Layer 6 of a small transformer language model trained on English Wikipedia (9 layers, counted from 0, width 96).
A neuron's activation on a vector x is SiLU(gate . x) times (in . x), where the dot is the dot product.
The model reads these tokens: " l" "oc" "al" " f" "o" "ot" "b" "all" " a" "c" "ad" "em" "ies" " B" "am" "b" "i" " and" " K" "n"

The vector x that enters this layer's MLP at each token. A number n stands for (n - 500) times 0.008.
0 " l": 586 567 570 388 605 502 481 215 513 626 461 560 341 508 648 413 384 672 576 519 568 548 595 372 353 485 668 169 447 353 329 406 510 658 544 633 437 564 523 383 621 526 487 542 496 491 372 367 510 482 440 577 378 625 462 531 501 513 648 471 680 586 443 578 512 598 661 392 470 388 376 346 678 413 364 559 437 493 491 557 266 453 423 595 386 533 573 480 620 373 475 388 361 494 358 591
1 "oc": 637 787 688 573 688 660 508 368 566 689 529 550 515 624 360 400 548 784 689 351 661 505 563 446 538 432 611 455 371 324 575 629 479 460 440 747 475 440 427 525 624 406 634 338 464 594 316 367 467 450 646 615 344 594 500 573 613 700 652 501 561 445 427 348 455 592 555 446 692 466 489 713 492 504 499 519 436 612 392 522 535 575 440 504 499 639 449 512 495 624 499 342 427 473 487 576
2 "al": 669 658 470 474 684 592 430 237 449 486 517 640 534 537 456 236 385 712 407 377 721 491 654 716 494 439 456 451 442 285 417 321 472 586 421 415 548 348 575 360 679 501 546 590 657 513 467 541 418 443 580 459 452 375 519 630 601 421 649 520 641 532 382 484 566 602 659 411 597 397 274 638 512 522 357 520 572 541 496 544 426 672 468 552 411 622 583 461 461 588 738 476 357 397 570 599
3 " f": 568 542 678 472 611 573 567 268 543 613 404 495 376 406 606 345 384 589 573 551 490 523 612 387 426 408 618 284 477 553 395 498 425 367 615 598 455 423 480 209 541 530 376 717 562 427 572 456 412 559 677 654 415 522 656 445 518 543 579 372 704 614 383 548 448 654 683 429 337 475 611 371 713 446 454 459 574 468 640 641 507 551 492 556 501 514 573 429 664 464 421 437 368 523 675 734
4 "o": 601 537 520 465 505 480 500 417 486 628 558 641 653 396 526 251 587 501 495 651 517 186 360 241 518 486 631 375 435 597 502 277 453 391 489 532 559 564 448 641 406 587 434 585 434 655 445 572 408 448 706 606 437 365 299 494 476 483 394 333 558 616 504 451 379 527 645 224 591 474 645 425 588 432 567 514 348 368 470 505 575 873 397 610 656 511 633 369 588 595 244 482 384 338 613 391
5 "ot": 511 591 623 593 611 554 297 386 465 566 591 581 404 560 489 481 340 773 326 696 648 409 521 194 642 443 755 380 439 294 428 534 456 639 555 367 344 610 531 573 655 496 353 540 611 729 605 527 439 499 548 525 503 352 580 549 446 410 408 451 575 549 484 227 524 622 602 569 459 577 420 422 593 557 570 536 541 404 402 615 593 801 455 490 487 641 460 292 596 653 657 592 459 425 493 578
6 "b": 651 501 424 632 540 487 487 314 433 607 225 484 713 503 378 386 421 545 576 665 520 551 529 412 677 706 655 284 627 542 371 503 439 548 596 389 566 390 572 597 659 476 277 613 474 362 494 571 473 715 428 445 491 311 600 640 521 602 525 454 660 526 438 461 518 629 573 363 596 476 676 436 550 499 426 279 640 429 456 605 521 539 376 755 354 569 450 425 492 428 522 491 582 440 728 476
7 "all": 693 404 701 379 554 516 483 361 509 563 348 544 497 487 541 174 566 676 459 487 560 466 501 547 536 526 406 617 510 271 498 744 390 569 556 357 470 416 635 306 623 267 438 617 390 665 564 386 688 454 626 471 404 450 509 598 494 287 529 480 598 564 395 415 491 522 585 348 794 500 482 498 529 575 439 453 490 573 443 651 411 784 543 385 561 602 568 465 428 684 492 236 312 573 656 527
8 " a": 361 570 495 389 502 524 668 347 634 555 533 595 396 272 450 278 446 589 344 582 467 480 670 442 509 434 570 356 227 554 654 570 338 711 257 596 513 634 410 419 639 551 506 642 254 473 449 443 556 558 575 467 410 250 641 612 534 458 627 399 651 658 405 367 612 654 638 464 657 554 444 471 590 346 317 506 730 570 358 561 505 597 441 536 446 503 400 424 536 561 431 406 469 441 601 517
9 "c": 456 584 462 544 604 560 585 444 634 641 333 579 461 547 420 318 669 578 384 450 396 225 264 517 403 532 693 540 219 532 416 633 517 462 607 462 538 391 479 544 640 426 571 369 397 379 479 479 642 519 756 679 455 498 346 705 550 709 543 345 586 590 217 478 476 717 607 488 540 520 525 561 480 546 518 547 700 489 349 492 594 620 573 461 545 562 311 596 523 480 695 429 263 538 584 570
10 "ad": 703 465 603 395 469 722 368 452 539 717 485 771 452 485 550 336 539 462 526 420 392 319 659 450 418 629 344 410 355 319 330 488 406 582 705 414 407 428 462 365 242 677 438 591 458 649 770 481 562 467 531 414 543 699 518 752 610 472 553 457 329 610 535 447 379 655 398 526 360 652 438 598 553 407 492 610 698 489 523 341 510 471 684 556 330 486 454 526 592 513 577 492 432 436 460 575
11 "em": 522 563 699 466 578 346 512 507 603 517 359 596 588 553 564 312 503 506 501 605 718 468 463 622 457 522 386 535 371 361 421 624 522 527 557 380 533 414 833 378 378 759 544 461 433 729 433 589 499 571 514 438 507 498 599 486 577 157 558 247 481 426 499 483 474 641 552 393 297 397 345 606 507 653 308 635 442 311 500 713 616 657 562 634 333 678 394 396 597 436 521 383 503 379 608 611
12 "ies": 609 623 738 547 599 448 438 303 583 386 587 545 408 534 649 495 562 753 495 678 414 531 484 484 418 549 509 606 368 330 501 723 456 483 582 409 327 424 500 519 497 598 482 598 478 729 601 349 410 419 535 335 431 502 438 486 500 295 394 573 626 599 491 359 541 732 591 557 698 542 422 555 434 610 429 622 537 368 416 600 467 481 424 611 593 718 497 404 554 433 550 305 416 351 805 515
13 " B": 506 454 547 589 701 555 491 56 412 560 375 539 484 419 436 473 478 501 535 605 438 618 550 427 498 468 582 197 489 515 363 647 500 416 551 577 541 462 530 402 454 503 397 670 484 621 506 659 407 437 553 559 386 475 592 580 516 429 636 385 583 491 368 554 546 606 715 404 547 557 633 461 558 434 451 464 463 568 433 575 447 522 412 539 512 441 466 395 525 530 463 430 579 534 638 756
14 "am": 517 446 396 456 592 484 328 343 633 562 319 382 400 483 436 308 328 623 692 520 463 213 437 553 311 594 606 208 331 381 406 488 267 526 508 486 314 601 470 471 582 461 411 389 472 521 473 694 491 473 440 506 514 314 684 453 460 438 547 487 648 528 419 565 466 643 446 482 617 586 457 567 624 594 530 516 519 473 518 472 435 659 431 553 685 178 530 485 387 376 516 484 434 427 425 633
15 "b": 577 589 379 638 661 559 291 375 553 515 253 621 473 568 429 445 466 466 510 519 556 581 476 460 427 620 356 343 604 605 349 578 312 514 604 459 355 439 637 540 736 384 427 560 499 545 509 689 478 598 203 676 483 632 627 503 493 436 565 357 585 518 469 637 474 717 458 471 463 636 574 566 571 565 649 414 502 255 605 614 498 540 313 622 519 498 565 555 379 370 607 398 645 469 701 646
16 "i": 620 569 554 744 794 543 258 437 555 446 373 432 629 714 587 337 434 592 550 477 609 354 400 537 352 560 587 427 496 502 339 477 264 448 497 504 305 533 486 529 450 484 423 720 399 699 625 537 456 556 435 558 466 422 421 454 399 380 521 503 620 540 467 543 517 492 429 441 773 628 435 638 562 654 622 391 581 455 614 546 563 621 434 601 563 373 536 696 308 529 691 475 425 562 583 514
17 " and": 408 562 395 464 585 399 613 138 595 685 559 653 393 596 584 539 461 638 484 510 381 439 506 507 419 552 630 371 515 454 573 461 330 346 401 458 406 481 472 363 573 571 371 589 299 709 467 355 392 477 489 305 537 451 605 386 698 597 700 581 504 392 583 450 581 652 476 499 625 535 529 431 549 402 460 576 518 547 512 622 495 468 476 627 554 345 594 442 275 511 520 432 279 499 653 647
18 " K": 482 494 488 570 598 505 460 24 484 591 414 599 526 457 413 468 519 518 682 526 407 573 539 384 455 428 518 258 413 390 395 687 386 492 524 561 416 497 509 509 472 460 387 665 502 559 403 667 493 464 466 556 606 559 521 639 450 416 545 413 667 405 469 491 593 551 667 446 457 656 450 474 670 443 560 492 419 708 520 603 343 606 381 492 628 508 565 388 556 453 472 530 541 541 440 662
19 "n": 567 429 603 463 696 554 482 193 464 505 480 526 537 373 654 555 492 512 583 479 424 494 620 407 438 609 551 256 506 480 347 350 436 495 581 619 459 507 403 382 510 427 404 551 517 502 471 634 618 534 498 582 353 394 497 514 631 369 644 429 718 716 323 535 489 586 683 475 424 385 481 403 608 570 531 622 376 312 354 709 299 497 481 725 578 361 481 579 415 389 547 521 510 442 557 632

Each question shows the input weights of one neuron of the MLP. A number n stands for (n - 500) times 0.0013.

n153 gate: 585 554 503 500 533 403 475 412 545 516 331 458 551 488 399 558 622 306 354 652 487 500 433 513 466 329 364 548 771 443 427 413 667 401 599 432 475 691 281 500 519 397 484 564 560 592 435 637 463 438 717 460 516 522 528 466 387 355 512 318 457 484 415 519 542 545 506 450 490 419 621 560 357 544 639 516 479 561 503 462 526 246 564 591 491 392 711 535 752 578 333 497 603 739 360 338
n153 in: 590 547 520 346 441 397 557 568 602 343 310 680 453 656 463 425 606 473 557 431 527 591 500 585 474 845 557 470 591 520 409 384 367 510 632 651 629 625 434 531 857 377 583 413 457 470 542 396 493 474 527 419 652 484 546 362 630 520 565 644 520 483 479 530 473 375 524 667 605 467 382 493 611 596 483 609 436 636 575 762 609 551 554 758 391 635 550 423 424 527 406 295 630 375 703 556
On which three tokens does it fire most, strongest first? 10 "ad", 5 "ot", 9 "c"

n79 gate: 597 490 533 559 444 467 527 457 541 620 507 594 433 392 513 322 329 520 625 249 550 480 534 613 457 531 490 490 609 507 443 699 432 558 578 421 543 476 374 575 633 228 397 526 333 361 680 389 454 404 392 431 434 464 583 655 568 369 300 576 431 432 434 524 569 355 324 453 571 457 405 493 524 586 816 503 445 497 538 713 641 493 775 645 354 507 363 493 414 373 295 636 435 493 245 523
n79 in: 530 326 573 369 389 311 493 669 517 411 710 535 416 663 557 384 585 736 574 603 386 368 456 817 405 671 490 632 615 623 352 427 633 540 503 400 500 510 590 630 527 439 590 587 483 497 582 607 526 369 557 497 374 398 583 513 373 406 464 483 627 541 573 544 596 638 669 533 605 536 770 591 676 424 436 585 506 568 422 376 462 433 398 431 483 341 637 238 342 558 470 586 459 457 652 655
On which token does it fire most, and how strongly? 7 "all", at about 2.8

n176 gate: 657 594 311 510 332 593 410 510 569 586 654 553 678 201 310 477 500 367 360 497 616 725 467 464 510 599 568 431 555 268 332 573 667 487 399 357 366 396 529 572 546 509 657 506 670 383 522 584 449 665 640 525 407 386 254 567 378 516 418 566 578 637 553 367 451 432 487 490 438 494 679 632 539 535 432 553 382 556 503 604 493 552 641 404 475 321 584 542 436 619 506 519 431 551 458 596
n176 in: 574 716 570 516 423 455 208 632 474 526 442 470 571 522 455 622 539 299 542 434 568 516 565 529 690 556 497 513 656 561 684 449 369 639 490 672 710 523 573 329 438 720 330 466 538 636 541 453 440 503 682 603 522 475 401 456 519 388 604 483 547 640 313 571 707 713 526 542 455 640 536 574 481 519 484 661 497 608 343 536 447 344 376 490 510 445 481 606 525 711 439 506 461 247 493 506
On which three tokens does it fire most, strongest first? 2 "al", 4 "o", 14 "am"

n180 gate: 478 605 506 359 470 554 510 517 523 614 560 464 647 574 455 347 539 478 455 392 586 410 593 361 588 565 560 626 725 437 577 566 536 490 333 562 497 657 301 494 717 472 560 669 487 423 447 651 531 412 368 478 462 727 535 291 293 557 571 487 522 285 658 602 389 637 536 525 648 513 532 580 677 531 653 497 485 419 568 343 581 506 426 340 274 465 338 519 534 330 614 506 549 631 487 368
n180 in: 718 379 490 359 541 484 448 563 659 691 363 605 320 350 526 447 447 309 543 544 366 503 460 547 535 420 323 431 503 458 461 423 291 615 460 638 617 359 552 527 630 528 714 421 646 467 618 437 558 227 408 382 413 487 510 465 519 696 404 671 621 543 300 677 437 644 634 353 655 358 540 757 447 571 493 563 425 586 381 585 550 447 560 550 555 516 399 490 484 460 598 571 487 641 576 494
On which three tokens does it fire most, strongest first? 1 "oc", 15 "b", 5 "ot"

n13 gate: 254 381 463 578 246 470 473 447 593 588 421 253 528 500 610 550 565 543 278 519 521 432 584 512 723 587 577 602 500 470 429 533 575 617 515 355 606 482 445 453 556 441 540 559 579 444 455 355 521 269 620 387 582 296 455 470 399 390 485 390 568 559 484 549 569 579 686 451 469 512 457 606 472 436 433 400 553 335 488 448 509 663 751 607 666 404 442 558 648 591 375 597 450 422 574 518
n13 in: 420 422 549 497 275 655 520 575 559 544 537 383 506 525 535 420 465 512 709 512 396 436 471 603 568 603 520 485 480 514 428 358 535 515 442 574 574 349 346 612 471 433 428 442 402 404 455 419 636 449 532 419 411 356 509 432 413 584 511 536 548 413 476 445 417 428 562 630 541 383 724 394 474 386 416 438 500 573 315 427 515 738 459 651 603 401 486 451 477 666 581 394 329 233 430 631
On which token does it fire most? 4 "o"

n31 gate: 657 584 380 450 472 537 547 362 585 514 647 455 473 392 460 627 510 398 466 365 638 412 422 675 741 459 466 405 588 517 416 487 555 483 374 638 567 679 627 469 356 678 436 283 436 581 392 507 289 457 643 444 567 546 570 659 533 557 415 452 389 503 392 803 617 497 455 641 503 527 422 454 609 543 561 483 432 582 415 405 266 392 606 469 563 225 638 399 656 638 409 263 390 579 595 344
n31 in: 555 497 559 381 410 445 472 340 391 465 517 335 299 473 396 652 514 326 629 735 566 458 752 595 459 440 559 451 507 628 556 370 592 476 503 536 397 786 219 472 489 326 507 443 521 605 554 577 486 480 584 578 599 442 565 626 587 227 490 436 362 437 622 285 461 543 379 393 469 640 353 278 367 421 424 645 490 687 328 444 447 510 735 650 568 542 362 576 534 600 583 510 281 459 360 473
On which token does it fire most? 15 "b"

n57 gate: 466 419 522 497 481 376 649 403 503 653 361 442 419 588 450 398 579 378 497 660 596 472 352 601 610 595 643 739 575 429 484 396 541 428 607 599 580 428 660 513 446 512 550 245 559 318 609 491 521 433 538 600 494 476 537 659 569 662 418 500 503 447 439 369 551 408 439 475 613 420 469 608 258 632 413 418 566 472 443 416 516 600 576 417 399 591 444 831 610 490 531 633 513 427 711 641
n57 in: 427 520 340 420 582 451 517 352 574 371 570 467 559 372 518 491 485 638 382 368 558 429 459 432 557 375 462 447 500 695 433 220 408 547 674 488 439 535 454 253 515 483 471 497 546 473 549 392 443 514 577 548 422 523 460 618 426 631 509 479 355 506 355 430 667 478 482 687 450 523 344 500 488 304 307 503 444 444 393 673 464 688 530 533 529 438 585 412 535 461 640 474 446 586 273 549
On which token does it fire most? 9 "c"

n178 gate: 523 549 399 477 524 552 444 359 693 557 415 629 622 529 507 436 329 500 725 540 474 401 527 403 581 426 562 689 523 598 497 364 373 454 536 547 363 777 429 513 577 434 598 396 425 358 747 430 442 606 613 653 399 542 610 452 506 569 407 524 436 493 503 566 416 434 635 726 583 218 639 348 460 633 487 326 664 590 617 391 460 563 517 675 607 298 353 421 380 547 454 614 456 429 490 338
n178 in: 446 567 392 641 424 484 605 401 581 500 427 553 439 550 516 552 442 603 327 614 535 519 564 390 713 572 500 755 490 532 449 513 221 551 584 631 544 593 636 481 361 521 529 571 452 487 391 556 653 528 596 547 465 541 352 547 543 535 326 493 670 423 592 522 256 607 346 338 298 320 500 403 532 191 542 361 430 500 539 455 366 529 513 395 538 394 681 404 676 490 650 424 594 453 516 484
On which token does it fire most, and how strongly? 4 "o", at about 2

n56 gate: 435 472 493 605 414 548 541 526 423 553 411 607 248 601 469 672 514 441 531 578 703 566 507 461 500 549 390 563 382 534 600 350 412 448 663 546 548 802 401 398 437 510 545 464 586 819 611 540 416 530 472 597 503 588 630 534 326 620 386 362 410 486 368 600 525 414 716 507 476 268 552 131 514 456 562 749 434 290 402 427 511 542 490 454 276 295 345 652 408 557 352 514 486 527 510 558
n56 in: 538 477 436 620 473 542 407 458 435 352 375 583 410 343 461 563 503 419 468 338 545 471 383 556 586 579 519 226 308 690 435 529 526 432 705 729 420 305 561 474 605 543 426 363 571 555 535 397 487 361 493 516 548 696 420 585 381 587 623 477 312 728 690 519 355 509 371 358 714 627 500 463 438 389 516 395 571 582 435 571 424 263 441 477 669 604 638 536 535 517 400 516 609 456 546 385
On which token does it fire most, and how strongly? 13 " B", at about 0.47

n140 gate: 613 435 646 414 534 574 461 640 619 437 383 463 314 611 513 264 321 566 477 470 370 454 451 593 385 480 523 688 391 461 500 487 609 674 769 396 539 533 381 563 414 343 532 729 380 605 335 673 411 532 585 510 713 446 597 394 532 575 544 537 696 349 652 745 600 519 661 757 392 510 405 531 510 513 418 414 632 526 503 474 500 415 457 453 365 405 477 418 513 436 464 516 630 417 457 465
n140 in: 412 721 535 475 529 560 516 344 603 461 431 484 566 463 491 642 584 287 646 396 585 487 465 442 354 651 525 337 675 447 380 491 529 411 452 500 575 662 425 465 359 607 701 394 585 532 457 338 485 295 561 429 403 519 503 584 570 576 525 351 518 322 663 424 461 621 526 475 570 541 732 696 487 478 532 285 515 641 449 161 452 529 689 438 522 487 453 494 559 604 478 494 329 429 490 466
On which token does it fire most? 10 "ad"

n100 gate: 321 474 493 413 477 635 592 346 791 432 431 607 463 632 485 496 620 463 552 636 599 415 389 436 547 421 463 571 318 504 408 591 612 652 696 560 635 334 544 601 358 362 551 277 438 563 360 461 611 330 467 704 525 410 475 446 468 196 539 625 646 430 458 581 440 243 594 375 470 398 589 654 289 493 448 571 295 474 645 441 519 378 496 349 583 519 522 581 771 666 386 529 410 280 248 286
n100 in: 468 295 546 288 511 581 571 458 392 500 690 562 493 345 433 413 514 525 714 620 472 525 432 522 406 157 571 529 621 641 496 573 709 439 511 700 717 500 584 363 468 575 328 408 500 618 497 497 555 705 386 235 409 407 552 299 545 309 596 489 579 443 449 493 337 385 740 733 603 385 461 452 493 521 589 442 435 518 536 472 684 561 389 518 521 742 327 344 434 471 348 595 641 493 636 503
On which token does it fire most? 11 "em"

n45 gate: 566 528 427 231 588 671 630 462 507 532 437 595 507 414 461 464 511 542 440 406 454 408 760 665 631 407 416 404 486 486 514 330 346 702 607 609 479 408 608 511 554 500 678 554 419 443 290 589 672 476 386 339 406 510 427 344 497 412 370 623 216 528 635 521 536 567 500 767 557 187 660 415 493 615 599 389 656 314 253 518 579 521 468 681 576 454 475 377 566 608 437 469 453 697 397 462
n45 in: 212 507 430 626 367 533 513 304 620 355 420 657 517 408 557 345 545 564 548 542 480 629 316 517 497 665 443 520 486 416 750 513 510 524 265 399 721 585 410 610 558 549 772 568 362 408 315 556 421 570 534 398 430 612 637 500 513 342 457 368 530 585 497 405 469 484 330 702 585 610 480 419 391 340 405 363 419 452 476 598 510 565 647 448 317 616 722 483 593 538 321 523 404 520 367 397
On which token does it fire most? 8 " a"

n40 gate: 342 662 518 674 459 461 555 480 590 541 397 392 518 470 543 441 447 475 549 368 705 703 590 606 608 213 430 633 559 534 635 413 447 368 617 720 382 475 391 372 534 485 543 423 734 500 497 518 464 389 574 491 554 336 488 731 461 582 676 629 470 469 677 353 416 576 459 497 599 636 660 426 589 464 518 428 491 453 506 491 712 598 466 437 557 552 454 641 479 613 521 470 503 428 568 473
n40 in: 535 652 419 618 537 481 574 577 549 586 542 487 597 547 484 526 411 627 578 809 474 418 398 682 436 566 600 474 441 655 591 702 530 425 565 613 532 608 628 391 444 306 613 562 535 337 326 556 487 529 415 573 372 360 494 436 358 477 377 467 522 415 564 565 633 289 583 665 451 333 533 435 605 410 419 484 687 592 526 233 497 477 392 560 695 428 642 487 583 753 549 474 427 589 644 382
On which token does it fire most, and how strongly? 10 "ad", at about 0.98

n78 gate: 605 651 545 601 409 410 696 594 482 457 482 484 512 479 430 633 571 491 421 404 585 518 672 515 696 441 736 518 466 382 494 500 574 503 384 472 206 537 521 546 688 605 362 404 434 451 536 521 343 485 543 568 602 473 488 372 438 506 456 516 412 442 462 373 522 239 637 648 582 335 473 462 653 602 530 426 319 586 451 467 361 442 408 540 614 521 582 442 309 447 524 632 386 557 613 464
n78 in: 533 549 503 452 481 427 378 273 668 550 460 709 506 616 515 447 341 435 565 534 460 401 602 547 431 615 439 639 599 488 583 425 450 441 497 428 536 546 373 419 674 556 433 662 430 290 476 414 503 614 580 667 551 662 488 431 542 558 506 572 551 531 459 659 594 453 349 402 639 573 426 612 503 319 319 369 606 398 497 356 578 235 398 491 346 614 399 451 416 324 451 603 612 560 636 424
On which token does it fire most? 17 " and"

n99 gate: 446 468 481 388 546 525 557 589 468 594 431 536 586 485 291 545 687 401 548 402 418 580 564 513 466 484 446 368 353 494 564 563 594 395 542 679 629 666 525 426 548 396 513 500 591 382 503 343 500 410 580 559 513 280 497 413 518 563 534 516 420 465 421 732 406 500 591 468 452 356 532 440 394 525 459 352 302 684 278 634 613 334 506 526 459 721 766 544 466 516 579 641 228 622 311 560
n99 in: 631 562 383 452 672 476 348 742 486 401 634 536 497 567 670 397 539 789 625 575 510 514 447 433 425 412 220 504 269 369 528 483 433 517 633 625 517 723 455 729 377 440 507 390 445 563 557 503 578 476 521 601 445 666 589 609 376 469 540 504 483 385 321 500 500 407 443 604 346 517 409 344 476 637 431 412 567 556 395 611 242 427 570 525 391 737 493 476 616 702 867 466 521 480 559 490
On which token does it fire most? 1 "oc"

n50 gate: 497 523 814 308 460 626 617 517 500 347 688 611 503 472 523 430 218 686 624 503 532 700 424 470 455 500 578 579 704 526 445 609 507 487 621 440 561 477 735 603 232 585 477 419 561 428 443 494 510 621 598 481 494 319 558 423 468 786 437 607 687 562 402 412 656 522 560 519 530 407 300 490 487 574 363 530 534 649 431 513 453 484 516 513 407 467 360 604 558 547 539 558 523 673 566 596
n50 in: 267 481 413 540 393 519 522 456 589 622 463 341 422 473 528 596 583 396 421 394 519 424 525 646 543 251 547 525 415 687 283 469 420 415 535 574 568 465 491 592 767 669 603 434 341 664 696 346 521 565 453 372 553 607 515 565 406 478 540 461 482 500 516 378 551 593 642 291 443 444 550 418 418 559 450 717 656 560 656 613 487 563 430 497 676 525 562 525 549 616 291 639 404 537 528 519
On which token does it fire most? 3 " f"

n150 gate: 591 559 529 359 439 500 477 528 586 617 562 459 792 500 631 380 663 717 457 406 399 553 467 543 587 460 565 662 497 467 343 316 646 638 741 527 422 345 513 383 277 572 354 613 546 352 471 228 551 548 602 627 574 497 694 445 544 435 417 450 411 615 551 543 420 447 315 575 671 497 490 356 569 400 615 493 434 523 430 513 553 665 513 544 319 513 471 349 655 386 618 587 420 577 374 464
n150 in: 369 589 578 713 330 396 392 401 507 503 396 544 500 494 513 450 380 616 242 305 379 351 500 473 381 403 421 274 497 497 480 523 537 550 397 436 428 427 370 430 433 380 650 291 595 569 365 452 336 519 358 513 565 600 477 448 640 572 391 628 557 440 425 306 473 393 517 251 639 532 599 538 331 494 776 370 342 570 480 342 419 483 447 487 516 593 513 408 435 581 644 380 359 606 570 377
On which token does it fire most? 7 "all"

n32 gate: 510 527 493 333 628 540 507 475 473 439 675 445 323 503 770 707 595 497 456 449 440 665 476 453 523 296 557 412 564 530 550 654 470 409 386 517 596 403 573 480 486 609 652 394 623 322 607 577 493 402 584 396 507 516 454 513 545 696 607 308 315 614 497 647 534 430 455 626 403 256 513 343 352 470 490 558 436 415 507 671 520 523 604 425 378 359 221 390 293 428 620 385 571 408 692 651
n32 in: 611 319 410 579 424 348 278 425 390 493 441 428 671 337 385 411 429 388 244 232 698 718 366 500 654 596 479 518 440 417 552 462 475 535 591 400 424 721 421 376 390 463 483 359 531 489 497 503 623 486 644 608 490 466 624 592 419 437 724 464 605 381 514 660 514 707 274 789 423 497 279 357 331 459 479 677 517 461 592 598 511 388 532 496 466 388 455 343 548 518 549 500 397 572 602 624
On which token does it fire most, and how strongly? 19 "n", at about 0.73

n169 gate: 269 515 625 578 513 439 463 211 537 591 573 592 479 568 378 394 590 365 343 372 521 441 429 572 488 391 430 559 324 670 561 494 484 362 555 340 467 568 509 621 453 591 530 541 488 361 569 559 625 446 475 649 579 458 358 587 527 558 280 550 447 411 494 561 587 532 425 534 500 461 611 522 515 630 635 739 415 606 494 472 512 765 491 519 482 543 399 687 617 475 436 331 341 470 485 316
n169 in: 306 574 365 740 445 531 340 547 487 298 457 522 590 398 376 320 519 562 460 452 432 584 369 560 546 412 608 622 544 294 556 466 733 453 335 497 457 562 503 481 478 542 405 533 644 397 518 590 452 570 597 575 430 500 463 424 536 423 488 471 551 332 650 624 636 527 602 559 584 638 625 633 562 353 432 406 562 739 742 531 449 547 400 503 283 565 491 522 512 424 460 540 273 606 438 500
On which token does it fire most, and how strongly? 19 "n", at about 0.82

n123 gate: 527 422 651 682 454 641 476 297 486 562 463 521 486 474 713 572 479 551 415 452 709 588 551 452 782 369 352 602 456 530 534 270 558 486 401 549 557 581 410 466 576 568 684 198 574 418 540 533 497 550 364 444 477 447 386 493 241 426 523 365 431 524 276 409 403 529 767 726 343 547 701 411 422 483 578 534 360 452 476 469 538 364 483 680 507 493 564 578 543 455 416 390 273 556 582 557
n123 in: 490 606 543 536 469 827 549 461 487 436 507 561 381 670 546 631 463 583 434 517 434 403 667 466 412 524 411 597 583 398 599 516 534 194 660 687 418 404 301 406 416 503 608 541 421 537 342 423 213 717 457 478 484 464 333 662 532 434 551 524 583 543 486 355 487 421 310 536 590 438 560 625 427 578 523 480 548 611 470 500 810 540 497 453 627 400 378 285 523 466 513 464 604 490 347 666
On which token does it fire most? 1 "oc"

n97 gate: 589 624 421 703 490 658 430 527 642 344 614 576 395 580 560 468 484 593 526 425 522 587 780 377 719 539 548 593 670 576 758 327 435 554 391 415 610 311 582 633 451 595 468 653 563 378 317 506 631 519 497 559 604 643 409 491 475 506 565 340 599 522 414 424 559 537 497 490 324 406 542 423 356 491 398 516 549 561 729 468 500 654 609 598 484 385 440 532 581 627 643 475 367 534 461 387
n97 in: 453 604 597 576 493 423 453 645 374 524 390 608 551 543 392 713 322 412 334 500 745 388 500 483 622 572 507 548 435 272 389 563 415 632 310 497 637 591 530 432 404 626 604 578 537 442 530 461 536 342 385 703 507 668 227 517 588 554 556 704 529 666 323 608 576 484 607 581 554 447 456 394 554 407 756 527 584 715 387 449 421 480 595 683 470 371 436 581 384 438 382 507 486 454 721 643
On which token does it fire most? 2 "al"

n143 gate: 622 388 263 430 391 601 483 343 590 521 466 574 681 493 565 465 348 298 418 552 490 630 438 427 690 590 524 576 325 473 456 433 628 469 558 528 449 418 476 393 341 382 544 687 547 360 596 609 580 550 373 599 709 610 547 480 632 520 682 476 427 668 606 486 705 396 675 721 469 429 562 589 431 490 619 372 569 559 314 572 427 565 338 214 295 593 449 520 577 357 629 625 611 340 527 581
n143 in: 641 510 388 547 527 538 632 472 569 572 465 483 635 578 301 691 611 574 464 484 529 578 513 441 563 684 365 474 490 583 445 456 611 351 588 341 239 613 573 674 500 379 590 590 506 688 497 453 214 478 458 350 452 368 573 497 459 510 375 447 434 432 597 477 480 377 606 545 588 497 400 351 451 494 564 412 500 487 657 655 559 720 337 374 513 617 551 426 674 398 571 443 717 664 718 475
Its two highest activations, in order, are on tokens 6 "b", 15 "b"

n46 gate: 638 554 520 129 437 487 466 634 459 624 577 497 270 625 679 348 387 687 531 420 227 497 592 428 344 545 294 271 585 510 541 443 177 449 623 448 527 605 440 462 606 555 483 445 369 456 586 637 705 477 548 536 664 470 517 543 588 672 359 503 408 609 647 551 538 406 535 578 568 550 476 603 459 460 398 555 432 473 397 463 465 473 295 434 493 408 641 544 503 400 598 426 541 583 285 547
n46 in: 563 339 365 285 645 289 339 490 597 594 484 520 497 333 589 510 632 545 395 386 430 561 436 461 232 519 589 474 487 509 662 384 487 669 327 392 594 471 453 523 490 469 446 378 569 414 429 497 351 621 682 389 550 478 434 484 746 430 485 689 525 410 493 624 228 415 480 500 631 553 411 487 404 409 497 590 442 432 539 513 587 580 494 454 219 395 491 497 497 666 446 459 468 615 542 390
On which token does it fire most, and how strongly? 17 " and", at about 1.3

n23 gate: 600 579 334 458 607 615 363 398 503 307 358 472 302 666 597 677 432 604 442 612 540 454 703 512 428 540 406 500 611 627 558 473 419 718 506 362 729 528 440 587 367 479 482 535 667 475 449 471 366 545 543 553 503 607 503 440 453 567 325 578 435 414 566 564 624 296 296 448 466 422 466 500 319 542 579 608 520 423 546 405 438 552 438 497 626 463 375 637 440 447 710 560 456 401 515 476
n23 in: 565 503 485 401 469 633 592 714 406 360 609 383 467 384 429 369 527 602 569 442 485 506 446 561 477 521 708 359 356 405 488 523 415 563 446 414 509 491 421 512 594 466 400 357 408 572 454 350 445 366 290 697 382 640 479 529 509 456 596 515 356 659 208 446 515 463 488 491 470 388 353 594 503 673 363 406 486 391 482 545 427 566 452 399 529 578 456 405 453 735 429 529 703 520 482 450
On which token does it fire most? 17 " and"

n113 gate: 310 602 423 438 445 507 715 500 331 547 591 544 355 531 493 507 572 692 521 529 631 814 511 601 594 381 574 607 582 331 677 503 446 489 525 496 426 447 447 572 371 623 651 333 447 539 569 764 365 497 525 572 339 292 339 410 352 726 531 485 486 646 438 723 446 503 384 433 507 493 390 622 607 437 660 453 755 579 550 447 558 596 328 482 709 600 521 486 385 583 634 686 518 285 418 339
n113 in: 665 437 704 303 405 511 465 652 314 572 532 562 521 469 542 558 374 330 610 297 355 447 564 482 535 457 634 464 464 511 383 577 532 500 468 656 465 358 724 302 690 415 770 534 654 649 441 654 503 562 464 366 493 452 399 458 545 634 490 547 682 397 507 383 381 358 406 384 731 451 475 433 575 291 698 263 544 443 561 465 514 461 432 257 653 329 655 511 615 478 585 346 313 441 379 619
On which token does it fire most? 1 "oc"